Layer 5 of a small transformer language model trained on English Wikipedia (8 layers, counted from 0, width 128).
A neuron's activation on a vector x is SiLU(gate . x) times (in . x), where the dot is the dot product.

Input weights of the MLP neurons that the questions are about. A number n stands for n times 0.0029.
n4 gate: 33 8 32 -19 37 -5 43 37 -22 -24 55 -11 3 -4 -31 5 31 -3 1 58 16 9 14 19 21 -9 -58 9 -25 -2 -52 22 44 17 -24 -18 -32 -16 -26 -36 -18 -37 -15 90 8 -4 -50 -39 -8 14 24 9 -5 35 -5 52 -3 12 -12 3 16 4 -11 -21 49 8 32 -65 -22 12 -27 27 37 10 7 39 -46 -13 -3 22 -35 17 26 -51 -34 -2 44 11 28 -3 -36 9 -41 -39 -39 29 -5 -5 26 15 11 7 -2 7 -8 9 -20 17 2 22 -20 -16 5 -12 6 20 62 -6 14 -17 -4 -10 -38 -11 -3 -32 63 -18
n27 gate: 6 -19 -7 15 -36 -2 -6 12 2 38 -44 -7 -18 33 -15 1 -16 -8 -39 -15 -13 10 -1 -26 5 32 17 10 -74 -15 -3 12 9 22 14 8 20 -15 29 -2 32 -24 11 27 -1 -15 16 13 -3 -12 4 -19 10 -19 -4 19 8 14 -35 10 14 25 -32 11 -44 49 6 -22 -10 -16 1 60 30 -54 28 28 -10 -5 5 34 -13 22 -49 -10 -9 1 -2 4 6 10 27 16 -9 -48 -26 -29 -9 -41 -19 32 -39 16 11 14 11 -46 17 -28 6 23 -8 41 -37 25 -7 -4 -10 11 -2 -9 19 39 31 33 -69 16 3 -3
n45 gate: -13 -38 -10 6 8 10 44 -20 -34 60 -35 -18 10 26 -10 13 73 21 -25 -28 -4 35 14 40 31 -3 -10 -12 8 -3 28 18 -5 -29 -22 -58 8 -17 7 -23 -45 34 -2 13 -50 -22 -52 -8 30 -15 29 -18 5 -39 -18 38 50 -6 -1 10 12 -32 -2 -14 -7 13 -7 34 6 -13 -27 -27 9 33 13 -32 18 8 4 5 30 -3 -49 46 -6 -28 -5 12 73 12 37 15 -8 30 5 30 32 -16 2 -15 4 14 12 6 9 26 -24 44 -16 -4 -9 10 23 28 -48 5 29 2 -11 2 -29 -8 -29 0 -65 -13 49 -40
n223 gate: 30 -32 -23 20 7 -7 -20 16 -56 18 -4 -71 6 23 -63 -8 -25 12 -55 9 50 1 49 -22 -30 35 27 20 7 22 12 1 -27 35 -12 -37 33 -37 31 -45 -30 -37 32 -15 27 31 -35 -42 13 -82 -47 -43 61 -7 -24 -19 31 -31 -3 -30 -1 34 -22 7 21 14 -31 64 -22 -3 -28 53 10 15 -21 19 -15 -54 -14 12 -24 31 15 -32 -5 24 17 1 -68 -42 -15 -19 19 20 -16 41 46 8 -5 -6 -44 13 13 -17 24 8 15 -4 7 11 -3 14 4 46 0 -48 39 8 18 -13 14 -17 6 -10 9 10 47 -34
n242 gate: -18 38 18 4 -30 28 23 -39 -8 59 18 -37 4 21 -31 3 41 -20 10 -14 12 -8 45 -29 4 16 -35 -26 17 -10 -46 10 -39 45 14 22 -15 -28 1 -4 30 25 6 -27 -23 14 52 30 10 -11 -43 17 -33 -3 14 21 42 -19 26 8 13 -50 16 -5 36 -6 -39 8 13 -39 41 -1 -21 -15 38 13 -21 1 -35 -24 -17 -26 46 1 -1 -30 -22 8 -11 -6 -2 -21 -24 -3 11 -27 -27 17 21 4 15 2 -13 60 2 -14 15 -25 3 -24 -23 -42 -47 -5 -12 26 22 10 22 15 -3 20 13 -5 1 -9 45 1
n252 gate: 5 29 16 -20 -16 -63 15 -10 -17 18 24 -11 -3 -5 11 -31 -27 50 -22 33 39 37 25 -30 15 40 -34 24 50 -16 21 -25 -17 22 27 -26 14 -16 48 -30 -3 -29 -10 5 -9 -6 -24 1 4 -39 -49 8 -37 -47 23 -20 31 -20 42 0 39 -16 -35 33 -7 -42 20 14 -33 -37 10 -9 23 -2 13 10 11 -50 -24 77 -39 38 14 -28 21 7 -7 4 15 -8 -38 24 -15 8 3 -9 29 -27 4 47 15 11 7 3 -5 0 -9 43 93 49 -2 35 -5 -43 21 -18 -40 -35 37 -37 -22 -9 7 46 -9 -46 -32 -29
n305 gate: 7 21 -1 13 -20 42 -18 -1 38 -8 -31 -7 22 -39 25 11 9 25 -23 40 -7 10 -33 2 15 -5 30 34 -29 19 -8 -17 -52 25 16 -37 8 -6 -7 -17 16 -3 -39 -1 8 5 27 -26 12 -31 -19 -10 -23 -72 -7 1 2 -30 14 -22 -6 -1 -25 -4 13 -5 18 -57 -36 11 -23 -20 12 30 22 -68 44 8 -2 -37 30 5 -30 8 8 -7 -8 66 10 -23 -11 20 14 2 -34 -18 -9 -41 43 -12 29 8 24 -21 48 -11 -10 -7 4 -28 48 -25 11 -53 -26 -11 46 -31 -28 -17 -20 22 -11 -4 -3 15 29 42
n4 in: -22 -23 55 2 -1 -23 42 24 -31 -14 -24 -50 -61 23 21 -50 7 -9 31 -15 23 16 2 -36 -27 31 -17 19 -34 19 26 24 24 -14 34 -3 16 49 19 6 14 -40 -20 -25 -9 -32 -25 -15 -36 -11 7 -42 -23 13 44 -11 -21 -11 -6 23 12 -9 11 28 -7 -11 21 -6 -12 -6 -9 -28 -14 2 14 -38 34 -23 0 18 -2 -63 -27 1 -13 8 -30 -34 -1 21 28 21 -2 -25 -29 15 -42 -53 -15 19 -11 6 59 21 21 -22 -1 -27 14 -20 16 9 46 21 7 -38 -1 -14 -35 -3 -4 12 -6 -15 20 3 33 -62
n27 in: -17 8 -47 -11 21 -28 33 20 -31 25 48 15 -13 -31 -20 15 -4 -9 4 17 -17 -21 -19 -7 -38 -15 -37 82 1 25 7 24 35 6 -20 1 10 -7 -2 -35 13 -22 -33 25 -3 26 22 -41 28 17 -24 23 -28 -24 26 -20 -7 -56 14 18 -20 -12 -17 1 21 11 -10 10 -27 -10 39 24 8 15 -9 -29 -17 5 -24 1 10 -15 -18 -21 -42 24 -15 -5 -21 -29 -39 10 35 -9 7 -4 1 39 1 19 26 -22 7 -6 -9 24 32 34 -40 -20 21 11 11 1 36 -13 43 46 1 11 27 -23 -5 -6 3 -13 -46 -35
n45 in: -13 -22 43 1 3 -24 -51 -32 -32 -19 -33 16 11 13 -4 1 -24 -12 43 -40 -14 -4 -6 -12 22 -10 4 -39 30 9 20 -21 -5 36 14 -36 6 8 -39 17 20 -14 32 24 9 -34 10 -22 -7 11 35 26 48 -2 19 12 -21 30 -21 -15 -14 51 17 17 -14 -27 11 -16 -10 -19 -37 -23 15 -7 25 -6 16 -21 -30 -4 0 55 -39 -7 6 58 -4 44 -13 24 -4 39 39 -35 -27 -7 15 3 -46 17 35 27 -18 2 -28 3 29 12 18 13 9 17 9 6 -34 15 -26 8 9 -34 -13 25 49 17 9 -39 7 -15
n223 in: 34 -17 -7 80 5 -5 3 -28 -25 -2 -25 55 -9 -8 6 -20 29 -10 26 -10 6 11 -7 46 22 11 9 -7 -81 -14 34 50 1 22 -25 -31 -18 60 -57 14 12 -8 -15 46 -14 2 19 -24 -30 -10 -20 38 -22 -23 -24 -2 17 23 -63 -10 28 23 -16 -16 -14 -8 -17 10 55 30 9 18 30 4 -22 -14 -17 6 -8 8 -50 5 37 29 -35 8 26 -8 38 -18 -30 3 -36 -42 19 -19 0 -36 -39 10 11 -18 -13 -4 -8 11 10 -13 9 70 22 11 -34 -10 0 2 -27 43 16 -17 73 -11 -54 46 -14 60 -20 14
n242 in: -13 6 -8 -2 -23 -29 39 -15 40 -35 27 39 11 4 15 -6 -1 -5 -20 -7 -24 3 21 -7 -15 23 -24 -21 -31 -12 13 12 -35 -29 -38 1 -42 30 3 5 -19 29 19 27 34 -15 -15 -3 30 -5 29 3 28 -26 38 -60 -1 3 -21 -8 -34 51 32 -1 12 2 13 -14 41 -2 20 -6 -36 1 -1 3 4 -30 15 -1 16 -8 -11 -43 -3 63 -1 3 6 1 -9 -4 21 -2 -15 26 6 26 3 -28 -40 -34 -17 -26 -2 -13 16 -1 -3 17 48 35 7 -3 17 -16 -26 -8 7 -51 -2 -52 16 19 -20 -8 -10 -46
n252 in: 4 -16 18 36 30 36 18 -2 -42 57 -22 -16 -4 -43 -4 -40 11 -2 -18 -17 24 -32 16 35 -16 -44 -55 -19 -10 33 50 46 -46 -1 73 -20 28 1 -21 -64 44 23 -42 -13 51 -24 15 9 3 37 11 -30 25 -7 -19 -6 3 -16 -67 -24 -5 8 17 6 -10 47 -8 20 7 -27 -19 -3 4 11 -2 23 -30 -11 27 11 3 6 -12 -19 40 28 -9 -5 29 22 4 2 -4 -1 -12 -1 58 23 -2 -3 -2 15 52 -26 16 -44 -10 45 -44 12 -21 -23 28 19 -5 42 -7 2 4 61 -34 2 -43 -5 -37 4 5 -32
n305 in: -11 -10 25 -30 -18 45 -41 31 30 11 -4 -14 0 -33 7 -33 -33 14 -21 36 6 -8 20 46 47 -10 18 35 13 -20 -1 5 -14 -23 -9 -8 -29 -36 26 -2 31 -23 -52 -24 -7 -15 -5 51 34 -6 36 -16 47 -54 16 -48 -4 -31 -41 -7 -27 3 -25 -5 9 -36 23 36 -21 -13 12 -11 26 18 -23 -22 61 -5 11 1 15 18 -12 -5 81 -2 -8 19 -14 -1 9 2 33 -26 -12 -14 6 -14 3 30 -24 -22 47 -33 14 -9 30 -31 6 8 36 7 -1 -1 -29 8 24 -32 21 -14 -35 -2 -11 -11 -22 -30 26 -28

Each question shows a token from some text and the vector x that enters the MLP there. A number n stands for n times 0.05.

"able": -19 32 32 -11 7 31 -17 7 15 9 -5 28 -2 -4 7 5 -10 -12 -20 -21 11 -19 4 3 0 -16 -7 -8 5 -8 -6 24 -1 8 -6 -13 -17 7 -15 34 -3 16 -13 5 11 -7 -30 8 -22 -9 6 -5 2 28 -6 2 10 -12 26 18 -16 -25 4 -23 7 11 -11 19 -21 1 0 -9 -11 -24 13 1 6 17 29 12 6 -3 23 -11 -21 -8 17 1 26 0 -16 24 6 10 -23 -4 -2 29 18 -35 12 -29 -16 -23 -31 -13 14 32 -15 -8 17 -7 -15 -4 11 36 -16 -1 12 -3 -2 15 -13 -6 -23 2 -7 -6
Which neuron lights up most? n242

" as": -17 25 9 6 1 11 -18 25 -13 10 13 -6 -17 1 14 7 -9 -1 6 -17 13 1 -18 -26 0 -12 -15 32 -20 -22 3 10 5 -21 -16 -11 -6 -2 3 42 -4 2 8 8 -31 -9 -19 8 -15 16 28 10 -1 9 6 -11 0 -12 33 -20 -17 8 4 -22 21 10 -24 4 19 0 -6 1 -5 18 1 19 -4 11 5 21 24 19 -27 -9 1 -19 22 17 4 3 17 6 -14 -4 -28 -6 11 2 5 8 24 -42 3 2 -17 -11 3 16 12 4 -1 14 -11 0 21 6 -26 -9 14 -3 1 27 3 -23 3 -39 -26 -27
The most active neuron and its activation: n223, at about 0.2

" tem": -8 -12 4 -18 -14 -4 -30 -3 -30 11 -58 -11 -37 0 19 12 -2 3 -4 -13 18 7 13 -14 5 10 -19 3 -38 8 8 3 5 0 -5 -11 -13 -18 -8 11 20 19 -25 29 41 6 -24 -8 -3 19 -4 12 15 -6 11 7 9 -11 2 -5 3 -24 -17 5 -5 23 -25 44 -19 21 12 1 26 0 0 1 20 -7 10 9 -26 7 5 19 15 -10 6 19 -19 -13 12 27 -19 0 -8 21 -6 -2 1 -7 14 -8 6 7 -34 -20 -16 38 -10 -10 22 10 6 23 3 17 -14 4 9 -27 24 -10 6 9 11 6 -17 7
Which neuron lights up most? n223

" to": -3 -1 -4 -9 31 37 -23 11 7 8 7 -6 -6 12 4 11 14 3 -7 1 -6 -1 11 -20 -12 -8 24 -2 6 -6 -6 -1 23 16 3 -17 -3 3 -21 28 1 8 -5 25 -13 3 -2 -2 -11 18 -20 3 10 2 11 -2 -6 -12 4 0 7 2 11 11 -17 22 -1 14 12 0 1 -8 -2 5 -2 6 7 -4 28 19 26 8 -24 -13 -17 8 -4 16 10 21 10 8 -19 16 -14 -6 -18 -7 15 6 29 -59 -9 19 -21 -19 -16 12 9 -26 4 13 20 2 -1 1 -49 -18 6 -12 -4 -4 -28 -23 -3 -9 -11 -11
The most active neuron and its activation: n223, at about 0.13

" position": -8 -10 15 -25 -5 10 -16 6 0 10 -13 -6 -17 -24 -9 1 -5 6 -23 5 16 -4 -13 -41 2 9 -14 -3 -3 4 -24 6 4 8 4 -15 -8 0 11 26 -1 -22 -9 11 38 -4 -16 -6 -48 -4 8 1 -10 19 31 -18 15 -5 15 3 2 -31 13 -6 0 23 -8 7 5 43 -9 2 40 2 7 -5 -12 14 20 23 19 0 -2 5 12 -26 3 -1 -17 -1 15 33 -4 33 2 -12 -10 -5 28 -8 5 -40 6 -10 -16 -2 -12 20 0 -14 29 -9 -9 36 9 3 -28 11 13 -28 7 -3 -17 39 1 -12 8 -14
Which neuron lights up most? n4

" the": -45 -12 9 6 -13 23 -12 11 -26 12 -14 7 -7 8 -20 -5 10 5 9 -8 4 2 -1 -23 -10 13 -11 20 10 -23 9 36 -10 10 18 8 8 -17 -23 20 -11 -9 5 9 -6 -15 10 21 1 12 2 11 8 7 -9 -12 -2 10 42 -11 11 18 -4 -2 0 13 -10 13 -13 19 10 9 -3 20 -9 -3 10 -8 5 -24 -14 27 -24 -2 9 12 -20 2 -2 9 6 20 -17 3 -5 -9 3 12 3 -10 8 -43 4 19 -16 -18 6 18 7 2 1 10 12 -8 6 10 -50 -25 -9 16 2 3 -15 10 -4 -12 6 -4
Which neuron lights up most? n252

" 5": 12 -26 14 21 -27 -1 -36 17 16 -5 -9 20 -27 17 -9 17 -16 -4 -6 -6 19 4 6 -40 -3 10 4 8 15 -5 -38 23 16 -20 -15 -4 8 6 -8 27 12 9 -25 -7 18 23 -1 -8 -14 15 9 16 16 7 1 -13 -7 -29 -11 -1 -2 -16 33 -17 -5 6 -5 20 6 24 6 -15 47 -13 7 9 -23 -6 15 10 -3 -5 -17 16 15 -17 9 -9 -7 -3 0 -6 -13 5 -5 -10 7 -12 25 -13 -9 -30 -18 26 5 11 0 18 38 -43 -17 -14 6 7 -23 -2 -9 6 14 -4 5 12 -24 -12 17 10 9 -9
Which three neurons fire most, strongest first? n252, n45, n27

"ule": -18 -13 2 -20 -16 8 -5 20 -7 -1 2 -1 -27 1 -10 2 -3 -24 -6 -7 8 -6 -8 -49 -10 25 3 5 0 16 20 -2 -6 -4 23 -1 3 23 3 10 4 -2 0 21 30 10 -13 1 -34 -19 21 -4 10 24 10 -26 5 -8 9 -6 -18 -14 28 -7 2 12 -8 8 23 38 9 1 37 10 5 -13 -30 22 -3 20 1 -5 -4 -21 14 -27 2 18 -33 -4 4 29 -24 16 -2 -4 -16 9 5 2 3 -46 -26 -8 4 7 6 1 22 6 25 -7 3 39 8 -13 -23 18 -3 -1 -8 -22 -22 32 -12 -1 22 -22
Which neuron lights up most? n223

"),": 10 0 13 -6 2 23 4 23 8 -25 -14 10 -17 -7 0 9 3 2 -2 -2 7 8 5 -10 -13 -18 6 12 0 -25 12 27 4 13 -4 -31 -16 2 -16 32 -6 -16 3 15 16 -2 -31 4 13 2 10 21 21 31 -26 -10 -17 -12 8 -26 -1 -2 0 -27 5 18 -10 -6 -10 30 12 -13 -15 11 19 -9 -10 11 0 5 24 29 -12 -23 0 39 2 -8 -20 11 25 4 -7 20 19 -3 8 -31 -4 -19 8 -53 -7 0 -15 -9 -9 2 3 13 -3 -3 32 -10 -9 10 -32 10 -3 0 -12 25 -10 -18 -9 5 -7 -5
The most active neuron and its activation: n27, at about 0.1

"V": 0 9 24 9 -7 -32 -27 6 1 18 -5 4 3 -1 8 9 -32 18 -22 -32 31 7 11 -5 11 -14 -20 -1 -5 -6 3 3 -5 -4 1 -3 -13 -24 -18 38 36 12 0 7 36 -29 -19 3 18 24 -4 4 7 41 20 -2 6 -11 17 24 11 -10 33 -10 3 -19 -29 -16 20 10 -13 -6 6 -7 -11 -2 8 0 -11 2 -6 -30 4 -28 16 0 -19 13 -8 -18 6 -11 0 -1 -14 12 -26 8 -3 -2 11 11 -6 -3 -7 7 15 -11 -22 8 -6 6 -19 8 -16 33 -8 -16 -12 7 14 -11 -7 27 5 1 36 -5
The most active neuron and its activation: n242, at about 0.32

" sp": 11 -12 -1 -2 12 -34 7 11 -31 0 -31 -3 15 -18 14 2 -1 -18 -20 -21 -7 13 -1 -3 0 17 -4 -8 14 -13 -3 9 4 13 -4 -32 6 -47 -9 38 26 20 -26 8 47 19 -4 -6 -14 3 7 10 22 2 -10 -1 32 -5 -11 16 -29 -29 -28 11 10 18 -10 13 -17 10 11 -34 30 6 2 -4 -20 -4 2 28 27 1 -10 0 -4 -11 -5 15 -10 9 -1 5 -19 23 -12 10 3 20 -23 2 15 10 16 11 9 0 0 16 -17 -21 28 -19 -4 10 1 -1 -13 -30 16 -3 4 -10 6 -1 -8 8 14 -25
Which neuron lights up most? n45

" Euro": -21 -3 25 3 -34 -10 -2 8 -24 -8 15 16 -32 10 14 -16 -24 -6 -1 -17 4 16 12 -25 -30 -9 18 20 5 -39 -10 24 14 8 -4 7 21 -17 -12 43 15 -8 -28 19 40 -11 -6 11 -18 3 -8 11 3 12 9 -11 11 2 -3 9 -13 -18 5 2 -3 35 -14 -14 -6 20 -22 15 -5 -1 1 -1 -8 -5 9 19 13 -15 -20 -10 31 -19 0 6 6 -32 20 2 6 -14 -10 8 10 -17 4 3 13 -11 1 16 -28 -19 5 -6 3 -9 10 -22 -1 2 12 7 10 -5 -8 -9 5 34 -6 12 22 -2 -26 8
Which three neurons fire most, strongest first? n27, n223, n242

" 1966": -19 -4 17 -8 6 -4 -23 24 -25 -22 -18 -19 -25 -22 13 14 -37 -4 -20 -7 17 -3 -13 -10 -16 3 30 6 0 -5 -24 30 15 -21 -18 23 15 -5 -17 39 3 8 -23 3 14 4 1 -3 7 -19 22 16 3 20 18 -27 4 -24 -5 11 -37 2 14 -3 5 13 -9 -7 36 15 4 -20 -8 7 -22 -19 -41 18 33 6 9 1 -23 -10 44 12 -4 4 18 10 8 14 -27 12 -5 -8 14 -14 -4 -7 2 -19 7 24 6 -4 8 -4 18 -4 -16 4 -18 1 11 11 -10 1 -3 2 5 -2 -10 12 2 10 16 3
The most active neuron and its activation: n45, at about 0.073

"ph": -15 -30 4 10 -18 -17 -8 19 31 14 -25 19 10 8 7 17 8 -1 7 -7 32 19 -3 34 21 -18 29 0 -2 -16 13 -9 -6 -19 18 -19 -23 -31 -6 21 -1 -3 -12 -2 29 -28 -26 -3 -16 49 -20 12 17 7 3 -13 3 7 7 23 -13 -1 0 -8 5 3 -15 17 -5 31 21 -11 0 -22 -41 -7 3 -20 -10 -23 4 22 9 1 0 20 -21 -20 -5 -1 -9 11 16 13 -27 1 -10 -13 -10 -28 7 1 -7 -15 -24 -6 13 7 -21 -31 -9 -11 14 -1 13 3 -4 19 24 6 -12 -2 20 1 -1 3 31 24
Which neuron lights up most? n4

"ulated": -19 -31 11 -20 6 28 -9 18 -13 -15 15 5 -2 24 -11 16 4 -17 -6 7 -12 -17 -9 -7 -25 12 6 -7 4 -18 5 23 1 5 1 -1 -4 30 -20 30 8 16 -18 33 -14 -8 -5 7 -27 2 17 -26 7 13 -26 -19 1 -5 27 -8 -7 -2 15 -12 12 14 -14 28 -8 19 21 -14 5 16 -4 -3 -28 -4 7 -4 13 22 -14 -32 -2 -3 -3 -4 17 1 -2 27 12 19 17 5 -35 10 -1 -9 -9 -52 -16 -8 -13 -17 21 25 6 22 -2 10 8 0 -1 0 -31 -2 9 5 6 3 -16 0 -14 8 15 -2
Which neuron lights up most? n305